Layer 6 of a small transformer language model trained on English Wikipedia (9 layers, counted from 0, width 64).
In attention head 1, each number of a token's query is one row of weights dot the token's vector x plus its bias. The head spreads its attention over the tokens so far by the softmax of query dot key.

Query weights of the head. A number n stands for (n - 500) times 0.00096.
q0 (bias 0.020): 515 210 623 467 494 224 459 860 443 209 413 634 739 359 628 625 452 516 703 410 551 510 413 692 300 628 428 535 707 701 488 274 407 329 653 659 385 604 521 275 568 643 404 471 496 763 455 505 371 415 694 552 148 527 632 466 545 421 439 633 666 447 486 592
q1 (bias 0.055): 325 501 719 506 574 529 612 606 431 521 409 690 617 461 543 633 354 764 590 400 370 462 424 682 429 446 561 570 432 700 615 528 405 577 327 558 398 473 143 487 649 818 189 460 645 513 362 438 605 269 493 341 380 636 383 658 644 417 582 751 557 187 515 568
q2 (bias -0.016): 210 801 308 462 619 499 161 541 546 521 507 727 622 616 542 629 474 409 798 499 528 506 808 650 387 617 400 557 191 396 419 291 338 524 444 550 561 559 685 534 604 566 227 552 573 517 541 794 411 224 679 350 430 782 117 497 497 606 443 221 390 192 646 392
q3 (bias -0.047): 757 403 527 754 484 421 298 408 412 521 423 446 589 418 735 444 202 268 632 791 659 464 758 378 403 529 260 573 598 454 424 47 655 627 307 418 647 373 281 332 449 329 392 735 489 724 518 565 361 638 889 568 182 787 288 574 377 294 556 506 666 463 165 614
q4 (bias 0.027): 394 417 600 320 731 581 404 337 451 633 479 554 228 621 293 614 222 511 507 507 316 524 481 424 546 537 702 269 450 315 568 546 616 547 701 727 443 55 703 611 369 256 488 470 337 565 768 541 879 658 285 401 515 645 523 305 473 487 514 618 564 530 452 413
q5 (bias -0.074): 638 663 550 447 356 415 322 472 619 336 734 672 611 516 566 600 377 66 668 493 456 309 730 620 427 558 228 288 543 386 201 425 708 365 689 493 673 425 835 461 415 136 845 506 664 574 627 593 354 757 680 318 262 50 588 556 411 263 284 557 432 731 450 482
q6 (bias -0.115): 669 757 238 503 330 324 319 69 592 425 465 423 523 275 570 670 536 604 290 492 232 688 481 510 317 504 486 272 474 555 537 782 495 383 475 540 718 377 708 548 397 537 588 523 627 684 644 446 339 592 430 506 782 672 449 429 392 452 482 531 206 444 309 578
q7 (bias 0.038): 567 459 463 127 433 518 546 680 442 499 451 473 551 363 149 446 551 403 691 540 705 547 450 352 753 551 651 536 585 609 651 122 390 705 412 403 362 612 468 586 422 525 306 539 411 523 396 367 465 594 773 379 571 668 579 361 706 469 338 675 761 194 747 753
q8 (bias -0.081): 495 580 457 458 418 556 381 467 416 309 535 266 521 451 454 487 553 360 428 548 441 584 631 371 318 511 552 584 493 429 500 411 785 319 606 549 657 340 466 346 165 272 513 544 379 740 611 427 437 587 510 624 491 539 694 185 459 394 447 467 441 562 653 640
q9 (bias -0.046): 449 488 534 530 398 510 434 209 603 682 668 404 539 567 297 451 470 536 528 428 249 578 417 462 374 461 696 280 421 89 429 479 174 703 525 682 700 443 740 661 375 518 588 485 508 566 614 535 629 419 154 561 353 694 290 229 568 844 484 599 429 321 191 710
q10 (bias 0.030): 314 739 534 550 628 738 409 149 512 717 569 556 538 491 797 581 380 553 261 329 652 570 578 642 547 520 454 685 420 575 631 536 354 354 148 420 395 606 328 297 526 829 650 488 617 504 538 541 556 332 530 293 569 362 634 365 557 287 637 590 572 382 202 336
q11 (bias 0.010): 505 418 436 344 536 442 606 616 291 590 486 651 595 675 421 580 664 524 720 619 329 362 468 289 549 569 640 536 632 887 748 583 506 373 287 123 452 723 296 245 181 511 563 383 424 600 620 279 426 395 429 508 726 585 125 567 488 302 621 795 481 784 561 309
q12 (bias 0.004): 529 533 289 574 309 765 595 416 597 701 616 303 472 325 494 211 484 301 456 704 757 565 734 507 532 505 653 330 321 276 399 151 524 867 352 484 562 506 411 530 584 609 404 534 562 270 430 366 473 618 709 682 506 246 504 594 450 315 587 751 471 434 629 546
q13 (bias 0.043): 398 611 558 547 646 538 472 388 643 704 506 533 458 550 490 663 432 529 632 361 390 539 265 692 555 577 618 345 516 590 490 477 215 515 393 557 409 406 557 582 662 888 532 462 591 515 339 609 666 235 524 325 491 477 420 638 557 440 515 625 624 303 453 297
q14 (bias 0.027): 490 320 617 954 544 414 259 719 404 619 488 870 556 485 336 476 434 147 710 451 681 294 454 669 565 564 358 527 702 800 257 200 532 671 374 413 414 696 812 427 494 316 370 718 522 562 430 577 555 426 681 420 498 439 412 514 491 407 487 612 515 518 714 467
q15 (bias -0.087): 571 601 432 602 355 223 228 354 321 214 596 389 400 381 482 462 517 456 361 619 342 778 560 173 432 563 768 671 538 635 338 521 668 227 548 654 670 486 768 375 98 424 721 518 510 729 423 748 291 479 403 624 672 578 426 456 380 537 469 217 480 748 639 629
q16 (bias 0.047): 361 511 606 546 608 668 509 643 501 607 730 635 455 772 486 543 394 456 709 569 356 461 302 684 382 384 476 376 512 520 195 534 647 432 775 594 340 331 392 184 629 522 566 601 471 497 517 351 571 389 578 425 521 103 756 643 503 460 455 435 638 490 425 584
q17 (bias 0.011): 590 504 304 312 403 521 536 413 651 560 269 637 144 714 382 208 410 586 534 640 605 534 365 402 671 643 607 516 260 507 634 713 620 731 508 331 582 304 312 629 738 495 973 259 394 248 466 447 587 512 234 303 698 225 420 759 640 344 615 544 488 590 552 176
q18 (bias -0.014): 429 437 435 767 565 287 521 385 470 521 416 571 435 637 407 333 484 477 418 781 450 520 635 377 559 532 620 766 312 461 369 494 507 685 340 764 575 558 288 659 468 576 545 548 454 687 411 731 354 364 326 552 418 584 177 519 377 395 542 396 639 504 338 604
q19 (bias 0.089): 436 491 369 146 694 609 764 425 442 504 322 302 280 581 412 418 561 818 463 642 506 569 316 580 478 427 556 522 319 564 915 554 545 469 636 418 272 558 533 659 629 522 394 583 280 356 564 382 473 460 533 566 687 706 271 812 557 628 625 568 690 449 465 321
q20 (bias 0.093): 380 620 610 375 749 484 519 440 686 591 441 559 434 591 586 542 397 557 589 467 745 787 351 531 605 560 659 510 427 373 731 558 283 579 456 685 243 489 450 386 906 744 545 506 460 237 394 605 651 475 366 481 464 514 445 476 482 541 719 555 825 363 427 313
q21 (bias -0.083): 867 544 564 765 344 390 473 502 419 488 541 730 705 481 615 493 402 106 828 415 365 178 330 448 436 495 462 476 864 593 543 304 353 682 506 387 866 660 541 546 514 119 398 637 462 264 416 600 666 381 307 465 524 716 513 380 681 585 365 413 301 538 387 128
q22 (bias 0.014): 737 391 359 561 681 646 170 469 527 463 374 373 507 451 460 534 300 464 645 763 707 450 700 682 508 559 427 458 781 663 536 35 747 418 421 625 568 454 351 430 607 27 398 624 433 272 450 606 292 676 678 600 358 597 501 678 557 507 380 106 677 592 468 347
q23 (bias 0.013): 315 750 623 474 437 689 353 559 612 514 729 421 529 784 170 647 394 512 757 503 583 621 382 339 465 567 577 509 392 574 435 603 685 357 468 469 522 425 686 767 446 135 518 452 440 358 453 554 426 299 493 353 613 495 607 334 520 690 289 332 441 401 485 869
q24 (bias -0.032): 537 702 437 349 487 479 317 548 403 338 711 465 661 609 448 590 641 517 421 701 481 513 607 397 590 642 372 420 359 523 334 512 628 225 395 525 506 738 270 418 209 554 545 778 768 620 534 378 377 404 640 639 479 432 369 509 460 620 376 241 637 397 178 596
q25 (bias -0.054): 500 597 597 245 273 462 245 614 502 481 542 658 658 443 529 399 245 469 735 489 542 427 621 544 445 556 449 361 423 187 480 258 437 493 523 373 703 398 650 515 629 390 704 519 664 423 528 696 456 521 598 355 60 602 498 550 732 566 401 387 436 235 501 715
q26 (bias -0.064): 468 524 553 647 276 223 251 511 530 150 661 447 412 491 363 599 418 507 538 622 561 555 510 453 396 673 682 349 676 688 556 524 303 218 620 740 749 619 686 308 392 263 384 456 516 479 515 397 328 483 363 699 628 275 472 563 462 609 420 412 294 624 555 616
q27 (bias -0.036): 323 323 444 376 729 551 381 414 518 537 477 297 447 619 356 545 483 327 448 427 457 456 787 461 572 542 377 378 844 397 523 161 468 417 780 665 748 626 577 437 446 245 264 543 178 610 469 457 726 459 557 297 309 457 557 578 718 559 265 558 499 488 508 558
q28 (bias 0.003): 282 600 408 445 613 361 418 552 584 418 410 612 687 353 454 495 572 346 456 317 797 697 516 711 477 591 554 588 769 543 638 473 289 520 440 733 417 679 640 274 644 580 304 472 280 533 393 480 285 655 451 602 602 601 454 422 493 665 483 723 455 378 484 353
q29 (bias 0.029): 637 390 730 440 391 553 498 521 465 106 615 575 496 617 362 515 448 613 621 555 569 544 179 559 551 361 530 560 601 798 256 512 785 368 644 471 464 425 541 263 464 462 526 572 701 607 456 503 498 174 763 357 574 212 813 587 587 230 460 501 618 690 529 686
q30 (bias 0.025): 503 104 598 482 216 427 433 767 451 522 475 484 527 342 569 527 549 656 807 517 295 276 336 596 520 699 319 354 594 347 877 90 317 413 564 166 549 414 689 533 596 424 586 653 451 479 631 156 597 675 727 687 352 603 464 600 576 721 667 526 798 363 448 591
q31 (bias 0.021): 432 504 722 800 448 623 477 678 474 272 541 386 706 516 426 527 231 315 707 469 462 408 419 626 418 416 446 400 625 571 666 227 425 706 409 550 607 494 626 691 597 108 400 442 297 464 422 557 323 590 192 769 308 752 584 157 296 616 540 601 664 474 573 397

Each question shows a short text with each token's key, already scaled and adjusted for position as the last token sees it. A number n stands for (n - 500) times 0.0024.

Then comes the last token's vector x. A number n stands for (n - 500) times 0.008.

0 "ore": 703 338 590 849 358 699 593 605 677 603 448 404 640 363 752 659 385 204 622 237 308 647 760 434 701 756 684 665 456 547 816 562
1 "a": 696 268 651 915 251 813 743 642 781 655 317 408 684 275 795 823 267 193 700 104 175 811 759 374 762 862 819 775 447 572 796 516
2 " includ": 730 406 597 853 289 618 581 700 608 545 361 393 743 380 753 631 318 229 641 300 334 660 883 356 608 710 689 663 523 581 722 563
3 "e": 721 370 614 843 233 677 592 684 633 615 329 448 669 381 690 725 321 249 722 229 289 674 702 323 735 810 720 733 449 497 862 493
4 " \"": 709 411 619 797 350 721 582 627 651 627 317 429 668 417 655 623 443 263 635 303 309 726 778 472 675 762 736 755 452 630 808 623
5 "L": 723 327 554 720 349 777 672 526 699 577 204 462 570 310 739 768 357 224 662 272 184 635 624 347 602 721 759 753 430 575 703 513
6 "ike": 668 355 675 794 388 753 673 598 645 598 304 531 614 393 753 716 426 244 632 307 269 714 742 446 737 719 774 699 470 564 712 501
7 " a": 641 408 660 754 382 663 663 602 697 687 375 525 611 417 662 657 383 201 612 277 287 688 621 456 646 734 710 776 502 466 725 599
8 " St": 724 279 613 781 340 819 731 520 724 641 324 487 541 334 662 795 346 185 649 219 227 694 700 514 670 799 790 658 450 586 628 612
x: 453 538 505 704 387 426 457 328 447 670 710 425 468 480 335 615 408 645 551 571 470 614 492 564 410 705 598 442 477 549 583 483 484 260 545 643 182 442 623 483 376 530 594 256 332 556 770 475 607 695 488 483 386 550 524 583 460 345 467 699 611 419 497 426
Which token does the last token look at most? 7 " a"

0 " Tr": 694 307 609 876 354 744 663 560 720 628 389 452 624 355 810 730 331 171 675 204 238 720 788 417 708 749 726 716 425 568 769 616
1 "ade": 640 311 626 851 259 792 710 514 732 646 363 490 624 301 757 792 375 214 668 125 182 785 701 456 797 802 820 710 412 576 752 540
2 " T": 792 290 653 855 298 788 731 552 748 711 286 434 600 316 704 788 366 171 708 166 208 708 628 381 746 827 831 745 467 620 719 509
3 "own": 702 306 612 919 313 784 687 469 750 667 349 458 654 274 739 770 397 190 726 177 198 735 789 415 767 758 792 749 469 590 668 550
4 "s": 682 297 623 866 304 817 738 519 762 670 346 447 646 283 756 811 327 254 688 105 211 867 719 311 725 846 824 718 458 547 783 586
5 " in": 687 440 636 783 301 649 638 548 623 629 389 416 672 439 703 670 334 273 685 265 349 645 719 411 662 706 794 730 541 509 732 610
6 " Australia": 594 296 748 758 337 768 764 471 720 642 340 323 587 317 659 787 295 315 693 173 206 725 762 503 731 768 847 785 458 501 596 515
7 ",": 645 336 706 763 307 613 589 581 648 521 403 465 612 378 689 700 300 295 662 324 356 680 775 432 667 659 756 692 525 456 681 576
8 " Aust": 650 280 684 794 286 789 752 504 704 464 361 373 593 364 721 875 324 343 678 257 276 674 861 495 658 689 794 652 478 673 462 491
x: 396 497 731 612 500 397 636 207 494 490 676 561 367 516 552 852 479 582 461 671 423 714 382 251 570 510 532 357 524 562 598 560 433 431 496 436 261 477 535 566 458 420 437 438 449 460 544 602 363 641 575 668 446 388 415 677 412 385 651 610 604 284 800 303
Which token does the last token look at most? 7 ","

0 "6": 710 375 581 815 329 659 587 651 678 608 402 441 642 354 765 651 391 171 636 277 298 653 750 464 704 705 719 663 500 601 771 639
1 ";": 619 390 689 823 272 676 667 614 671 654 384 481 640 393 706 686 288 173 671 267 250 772 643 421 771 748 711 717 462 464 749 568
2 " —;": 571 362 642 810 244 748 737 606 718 645 375 356 727 373 707 725 277 161 654 173 159 774 630 454 736 759 696 763 448 460 636 530
3 " K": 690 308 706 807 242 792 764 575 725 634 227 451 669 296 650 778 282 167 724 240 170 633 672 390 749 745 818 675 487 542 681 525
4 "O": 697 372 689 839 316 844 715 557 755 557 279 563 552 275 736 715 399 274 668 199 151 733 698 491 796 774 821 738 419 653 662 517
5 "R": 725 335 621 845 291 795 745 586 740 617 230 472 612 248 716 778 342 286 684 187 191 733 641 396 785 837 845 724 495 553 725 490
6 ":": 670 395 665 829 362 679 659 640 672 629 320 449 650 377 691 657 362 242 673 311 325 707 729 490 720 723 754 768 554 494 657 572
7 " ": 697 403 612 776 196 675 713 600 692 620 282 461 680 346 701 767 280 231 683 235 241 776 642 397 676 785 827 662 525 582 685 551
8 "68": 597 407 654 747 334 652 649 703 689 602 335 601 646 383 768 776 324 307 701 319 216 695 658 545 671 702 767 673 432 583 634 599
x: 492 464 419 519 489 510 459 416 575 711 641 515 374 933 468 653 263 528 533 675 560 480 564 492 319 644 529 307 516 712 575 474 501 530 457 529 217 464 534 531 617 486 435 469 383 410 473 595 532 459 641 484 435 529 488 440 295 380 448 712 497 319 497 498
Which token does the last token look at most, and with what share of its attention? 6 ":", with about 40%

0 " |": 696 421 672 814 323 625 562 595 619 618 418 434 631 401 744 611 378 154 645 328 355 650 742 452 717 710 690 645 507 528 773 650
1 " C": 657 288 655 768 276 796 741 566 749 611 240 391 681 311 723 778 316 179 625 204 157 656 656 448 688 769 773 690 410 613 703 568
2 "iv": 537 217 626 863 350 868 744 543 848 607 209 426 676 201 677 852 280 303 700 181 117 722 796 482 782 867 786 719 305 558 679 519
3 "il": 574 275 699 894 249 868 804 468 774 677 336 428 637 288 794 899 262 190 740 117 140 778 723 507 868 857 853 750 361 617 674 482
4 " Gu": 677 250 661 817 250 827 856 546 773 692 293 417 592 338 672 849 255 202 730 186 123 713 618 480 788 810 854 781 459 601 674 469
5 "ard": 610 243 702 866 250 882 872 441 745 669 333 455 619 313 755 868 360 263 714 180 166 787 686 464 819 794 887 699 453 611 678 489
6 " |": 668 434 723 807 312 605 609 578 602 613 398 468 600 418 727 653 327 199 698 336 366 713 698 441 716 688 715 669 547 476 669 630
7 " Min": 581 305 612 773 326 780 700 441 707 612 354 300 676 320 727 710 319 170 664 188 184 669 664 436 654 703 739 738 441 501 565 541
8 "ist": 530 214 689 879 326 830 725 402 763 621 375 317 687 276 688 761 366 232 680 152 236 769 801 537 780 769 785 732 419 492 510 616
x: 434 815 707 742 531 428 468 278 380 499 713 457 407 552 389 585 412 394 436 590 411 480 533 490 430 561 287 541 429 457 583 652 434 553 350 544 232 574 574 421 434 487 536 566 482 296 660 502 608 680 510 627 363 478 696 755 356 553 316 551 689 348 575 467
Which token does the last token look at most, and with what share of its attention? 8 "ist", with about 40%

0 "ence": 692 328 606 848 378 690 595 597 689 588 439 421 617 348 768 678 379 208 626 252 298 659 814 445 693 716 701 710 459 574 776 593
1 " commun": 634 310 563 848 362 740 709 541 750 682 378 316 679 376 763 798 278 218 740 148 197 710 704 399 708 754 716 787 410 575 633 510
2 "ity": 606 312 680 816 375 714 659 587 746 657 403 361 681 344 720 745 340 279 672 193 252 682 745 460 719 779 748 776 427 543 674 518
3 " is": 629 391 614 777 320 586 598 653 637 567 418 432 682 394 735 642 311 289 613 319 331 648 778 396 611 669 706 703 526 519 785 594
4 " sup": 643 328 570 753 310 667 642 568 724 606 314 482 685 397 676 736 348 319 671 225 259 726 669 356 620 677 760 671 431 613 641 542
5 "erv": 603 343 599 802 269 648 636 537 687 587 260 454 687 317 702 782 316 237 784 234 215 625 764 454 731 672 739 628 390 536 572 482
6 "ised": 619 387 790 760 380 670 541 603 599 622 423 456 654 422 707 659 397 362 672 267 396 660 728 499 651 782 704 694 509 446 619 519
7 " by": 659 435 601 709 362 608 557 700 598 559 377 445 705 436 685 607 386 262 569 316 382 610 694 480 628 667 722 654 513 528 717 597
8 " the": 639 451 689 709 401 559 585 590 650 624 424 437 672 423 651 636 404 189 585 334 356 560 651 474 655 683 686 672 501 498 670 524
x: 628 611 449 594 473 433 489 382 504 462 692 420 380 441 510 552 464 478 510 693 469 676 222 520 465 514 569 479 487 695 462 608 475 408 393 587 75 570 583 578 630 551 561 459 510 384 503 435 501 608 520 483 619 500 615 450 420 585 398 559 610 395 570 491
Which two tokens does the last token look at most, in order? 7 " by", 8 " the"

0 " l": 687 339 612 835 305 670 632 607 690 627 382 448 665 355 758 692 342 162 671 265 270 656 739 420 706 727 720 692 465 535 796 592
1 "ab": 634 258 753 877 135 795 704 550 758 597 299 490 726 338 752 846 326 230 747 162 198 778 787 421 820 800 832 679 415 597 700 467
2 "ell": 587 266 742 873 169 770 768 603 734 643 356 434 740 266 735 838 234 201 775 168 168 711 772 442 851 818 794 717 465 508 644 479
3 "ing": 657 337 744 873 293 730 669 636 702 634 445 455 690 400 763 755 370 242 699 183 288 745 768 470 771 803 773 727 461 573 721 522
4 " in": 691 417 623 783 301 659 633 595 646 626 373 436 683 424 706 677 330 262 667 260 327 646 723 418 660 716 798 752 528 528 749 596
5 "it": 584 323 727 840 291 770 772 518 695 587 357 324 672 362 734 776 278 338 710 148 250 757 774 411 671 813 803 755 480 481 578 476
6 "i": 613 229 719 850 286 711 759 643 719 650 282 435 647 318 752 822 198 349 751 180 212 803 756 434 713 813 783 719 410 500 709 549
7 "at": 648 315 714 900 223 768 842 547 702 655 347 333 714 360 813 781 252 267 729 116 203 811 747 346 749 842 841 749 483 498 742 457
8 "ives": 632 348 726 828 379 670 680 632 670 666 367 422 645 349 699 718 272 319 707 241 280 695 763 413 666 790 768 795 485 437 728 501
x: 477 292 571 597 487 457 469 540 454 558 812 565 410 611 563 563 452 539 497 688 476 592 500 534 443 569 554 531 459 467 428 755 320 578 325 465 112 544 446 454 584 652 462 490 339 392 384 472 570 528 691 497 410 514 474 612 409 628 486 536 673 243 521 476
Which two tokens does the last token look at most, in order? 4 " in", 0 " l"

0 " Off": 721 336 585 882 321 708 614 551 678 594 406 380 665 364 783 711 365 153 670 200 284 693 813 402 676 724 706 644 435 610 726 599
1 "ice": 663 272 660 840 310 737 626 632 728 618 346 399 689 315 728 740 356 213 651 199 250 701 764 457 757 763 756 725 482 549 703 562
2 " |": 678 429 722 833 278 620 579 569 609 617 412 411 638 400 732 638 345 144 679 313 356 699 734 422 741 719 688 652 520 507 697 632
3 " National": 568 260 599 851 390 819 676 472 772 664 349 245 759 319 759 748 348 191 655 147 185 726 724 487 660 745 692 743 368 569 563 652
4 " In": 629 469 579 778 292 762 701 437 653 710 428 287 708 420 696 670 339 184 656 124 253 716 592 416 652 769 786 724 476 540 621 622
5 "t": 566 324 653 852 277 785 812 344 739 654 339 283 710 364 712 829 326 271 722 120 211 891 754 351 649 792 854 714 436 544 554 669
6 "ell": 556 289 715 834 233 761 751 445 690 662 378 356 652 285 717 806 286 218 776 188 224 704 716 475 802 751 785 666 479 474 582 586
7 "ig": 584 300 775 932 287 809 808 421 730 705 389 321 683 377 802 819 304 263 799 135 244 834 823 457 796 824 813 679 439 539 596 611
8 "ence": 616 267 655 882 402 764 681 492 744 707 409 385 608 315 728 777 312 273 693 168 253 777 768 457 699 798 783 786 425 537 684 634
x: 454 380 623 623 492 468 443 365 560 573 769 595 441 533 507 671 360 424 605 728 491 544 528 536 470 506 392 500 470 341 554 630 369 544 454 505 152 449 486 500 624 668 584 617 410 321 448 459 567 507 678 588 409 527 574 656 377 618 306 619 641 228 440 327
Which token does the last token look at most? 2 " |"

0 "ist": 698 307 636 866 340 715 609 589 688 623 402 419 657 352 789 683 370 177 667 232 293 672 796 441 723 744 701 691 454 543 751 576
1 "ry": 682 261 615 927 295 774 704 644 779 697 323 471 698 281 734 796 291 171 728 172 176 739 775 388 787 800 770 821 431 555 761 552
2 " of": 705 369 637 781 363 676 595 649 661 614 372 423 656 393 701 671 367 198 603 289 352 628 740 491 690 740 746 684 506 520 779 608
3 " the": 673 389 689 779 386 633 611 591 702 663 407 411 667 381 698 662 384 130 599 281 302 616 699 476 689 733 713 740 491 505 733 568
4 " In": 673 464 609 762 286 767 720 475 677 668 366 336 646 406 701 710 349 206 662 131 219 707 606 453 666 779 825 754 430 591 643 546
5 "ter": 570 365 611 835 344 788 730 453 733 599 342 371 642 350 699 765 405 309 702 166 211 778 735 548 655 736 828 773 339 618 534 664
6 "ior": 619 312 635 868 403 772 699 551 771 711 384 374 649 330 728 768 352 226 713 154 212 732 673 508 778 796 726 751 368 552 662 588
7 " |": 674 457 710 805 316 598 614 566 614 654 412 424 597 431 697 668 343 162 705 316 360 692 673 456 723 700 699 663 508 504 645 620
8 " ": 633 362 604 797 163 684 704 530 706 614 303 360 706 306 710 772 276 211 687 185 205 810 715 403 681 801 817 662 479 582 660 603
x: 486 534 577 543 540 492 618 352 527 476 792 584 310 858 465 530 398 485 471 560 564 625 474 481 408 521 661 438 474 681 498 381 490 516 370 660 283 638 589 566 559 440 499 340 454 216 555 456 701 575 587 413 341 453 579 486 498 497 232 638 532 386 581 245
Which token does the last token look at most? 2 " of"

0 " re": 721 364 514 830 312 661 603 637 671 631 388 446 668 385 767 653 348 200 624 248 290 703 757 411 649 721 731 718 475 579 852 665
1 "ac": 579 283 551 852 288 773 736 610 792 632 226 398 813 298 772 790 278 365 692 146 156 832 794 332 636 820 775 758 378 599 689 558
2 "hed": 663 350 710 885 238 748 692 637 684 652 351 450 772 399 775 796 328 307 740 160 277 794 751 377 684 854 790 695 445 514 709 521
3 " number": 691 421 560 872 323 685 644 608 672 632 473 420 657 398 702 647 382 215 670 201 255 683 709 420 696 757 693 812 441 555 678 519
4 " one": 683 412 580 767 276 663 631 654 708 640 472 418 729 402 696 702 382 161 623 193 235 697 663 442 709 738 737 769 488 569 676 526
5 " in": 682 439 596 751 295 672 625 606 653 620 393 418 720 428 654 655 375 261 641 266 335 613 706 432 658 710 779 725 538 543 716 587
6 " South": 637 317 745 735 337 796 802 453 774 667 401 323 581 363 638 872 299 245 681 195 183 632 635 564 746 784 826 712 450 591 581 528
7 " K": 672 298 721 804 260 748 812 543 772 674 232 371 649 293 607 834 232 207 762 220 178 648 674 441 724 738 870 705 492 535 637 550
8 "ore": 589 284 664 868 332 815 774 507 788 658 342 536 608 248 641 819 299 318 687 154 146 736 652 484 782 847 818 725 386 495 702 460
x: 498 637 563 551 470 264 518 430 581 509 791 655 359 577 348 771 338 597 499 639 408 385 577 623 431 517 454 453 408 532 556 736 353 522 299 656 182 534 432 517 549 509 663 331 415 424 628 543 406 633 700 527 423 526 383 367 377 583 477 543 550 487 506 450
Which token does the last token look at most? 6 " South"

0 "In": 734 409 599 819 325 685 582 570 633 581 432 421 621 417 797 633 398 194 626 250 330 661 755 425 679 708 731 692 501 592 775 623
1 " an": 707 419 587 776 336 629 591 582 638 621 400 433 641 415 752 678 348 149 616 269 290 683 649 362 637 693 688 791 523 524 706 562
2 " att": 617 279 449 852 301 706 736 592 770 583 319 417 755 346 724 822 302 320 671 188 187 854 806 267 607 712 746 788 410 633 645 586
3 "em": 611 296 550 837 264 707 631 601 790 652 286 450 760 333 740 834 313 282 742 147 212 758 762 391 686 735 742 774 372 584 643 591
4 "pt": 649 340 622 888 228 758 702 406 680 645 443 402 643 385 797 830 357 187 813 123 217 756 752 301 772 745 759 804 454 553 567 434
5 " to": 703 453 651 720 361 605 601 627 614 593 347 526 653 446 636 661 362 315 592 355 376 654 743 392 640 702 794 743 514 528 758 554
6 " repl": 701 322 622 792 273 703 646 507 625 636 276 373 701 391 707 775 305 211 765 184 267 721 759 338 679 731 766 714 439 504 587 502
7 "ic": 567 282 626 786 335 716 686 631 685 537 342 448 710 393 748 766 316 431 667 236 268 710 786 471 636 760 718 691 382 591 641 505
8 "ate": 692 447 667 774 323 650 594 556 613 620 447 489 602 465 726 694 449 304 680 215 337 687 654 457 716 736 748 717 435 584 697 498
x: 470 302 541 517 584 403 576 344 516 480 603 552 462 515 410 613 438 609 551 736 348 592 415 490 569 674 452 453 455 628 561 759 320 531 343 635 117 518 429 596 661 642 536 488 336 419 455 373 525 492 686 539 480 509 540 541 522 564 364 526 523 502 518 357
Which token does the last token look at most, and with what share of its attention? 5 " to", with about 80%

0 "aff": 734 340 598 850 336 705 602 596 682 576 415 411 655 367 773 679 421 206 644 255 303 640 808 430 686 723 724 663 479 617 776 578
1 " of": 728 385 647 779 334 678 574 631 643 573 387 410 644 397 709 657 389 205 593 288 368 621 759 484 690 738 748 682 525 541 769 602
2 " the": 689 404 682 778 360 612 590 598 678 626 423 401 674 392 707 646 391 150 592 296 325 606 716 458 684 719 706 718 510 518 741 568
3 " Air": 646 342 534 842 392 820 730 445 785 678 321 310 666 359 726 800 398 206 695 143 171 723 643 458 657 736 796 741 332 689 620 599
4 " and": 721 399 672 802 311 667 614 587 702 596 382 464 659 376 695 706 339 177 620 226 316 684 725 418 708 737 794 698 509 513 737 599
5 " Sp": 710 263 681 826 405 832 704 530 800 647 266 399 534 326 630 901 277 176 707 190 194 690 764 472 753 829 808 718 352 591 646 483
6 "ace": 566 336 602 815 338 768 725 545 744 603 382 470 661 307 671 799 393 281 656 190 198 687 682 523 757 743 800 702 333 650 631 477
7 " For": 676 361 543 831 382 804 738 512 725 682 379 425 686 410 709 745 391 239 711 152 210 775 625 371 655 730 794 757 453 653 552 537
8 "ce": 671 324 592 867 339 818 771 481 797 695 396 415 589 293 636 797 342 252 684 108 196 772 668 409 761 829 830 829 435 557 625 524
x: 476 505 646 555 454 314 510 397 525 460 785 612 429 568 424 647 417 429 595 526 406 448 534 482 416 587 420 522 360 437 559 646 353 602 450 612 126 500 444 403 542 683 653 511 305 453 555 575 491 579 656 672 512 436 594 598 432 591 326 715 630 383 278 433
Which two tokens does the last token look at most, in order? 1 " of", 2 " the"

0 "ers": 681 330 617 837 348 699 590 621 678 572 423 409 674 348 762 656 372 222 637 251 300 655 805 415 676 731 697 677 483 539 777 577
1 " one": 690 369 600 815 278 668 607 655 715 603 454 401 743 375 716 696 369 155 632 217 242 673 737 425 725 731 723 762 471 561 730 548
2 " and": 705 396 638 783 308 629 567 660 663 539 425 483 683 378 670 646 359 187 572 316 340 634 780 408 710 704 725 680 514 512 784 565
3 " two": 727 438 563 771 298 623 572 725 691 539 428 440 723 389 685 665 406 180 593 269 277 610 704 437 699 693 716 736 493 595 698 551
4 " on": 692 445 623 817 370 707 645 662 672 628 378 472 698 458 675 652 411 281 657 275 316 685 756 457 643 712 776 802 491 598 688 606
5 " the": 690 413 669 743 373 600 590 602 685 651 404 412 686 399 666 649 404 159 594 308 322 596 678 464 655 708 697 720 505 503 716 564
6 " G": 683 268 636 784 360 825 808 585 767 658 170 402 634 349 697 810 369 229 648 234 150 707 672 476 662 760 815 711 378 657 697 543
7 "a": 659 271 599 777 318 846 726 548 769 598 180 577 551 239 713 829 328 262 620 196 156 799 676 459 699 794 851 722 419 542 764 571
8 "on": 647 283 599 830 335 809 699 588 739 644 199 550 660 266 787 814 334 236 731 181 185 716 660 483 721 737 833 719 426 530 715 550
x: 436 514 590 519 412 264 644 478 660 635 742 492 275 501 382 553 215 558 553 624 422 619 509 442 332 633 548 468 630 477 513 726 507 515 367 546 251 628 478 541 495 536 476 702 463 460 848 487 479 547 531 532 332 525 568 483 184 565 483 512 503 511 313 456
Which token does the last token look at most? 5 " the"

0 " over": 736 393 590 828 319 664 579 614 664 614 415 419 658 398 756 640 414 210 635 278 326 669 764 443 667 723 728 702 490 620 792 644
1 " ": 744 369 580 796 160 665 673 611 715 628 273 390 698 325 742 784 289 232 689 177 221 800 705 360 650 822 833 705 515 610 758 559
2 "20": 729 372 684 786 216 710 595 685 722 569 290 452 672 357 826 768 370 257 692 172 219 784 768 460 719 782 805 745 511 669 603 551
3 "9": 696 361 627 795 219 698 683 731 783 641 291 444 679 294 746 805 350 177 687 159 161 770 698 513 788 785 843 772 484 685 657 596
4 " British": 636 299 630 687 338 762 712 621 751 662 360 325 688 359 670 764 370 222 566 191 242 661 614 548 739 756 813 777 477 594 578 527
5 " town": 600 364 543 827 389 702 801 566 763 740 418 348 697 350 632 787 265 268 685 201 178 647 691 420 670 741 780 834 459 556 639 497
6 "s": 638 312 666 844 331 760 746 581 787 669 387 340 725 296 696 792 283 285 686 116 235 779 725 326 677 842 802 754 496 496 726 560
7 " were": 622 396 650 746 337 578 589 677 661 584 413 411 685 380 677 641 301 265 600 357 331 633 766 421 599 672 701 731 566 459 751 623
8 " a": 588 466 696 718 325 537 619 643 681 673 433 428 715 439 620 629 370 291 675 294 329 600 604 439 614 692 677 726 541 425 680 599
x: 690 450 394 688 588 480 615 469 389 619 627 480 515 585 415 488 400 377 445 690 526 650 333 466 490 510 701 438 482 601 428 532 323 494 260 588 171 553 503 468 702 501 593 312 507 433 502 458 442 371 513 655 631 555 557 536 393 659 376 616 628 373 620 324
Which token does the last token look at most? 8 " a"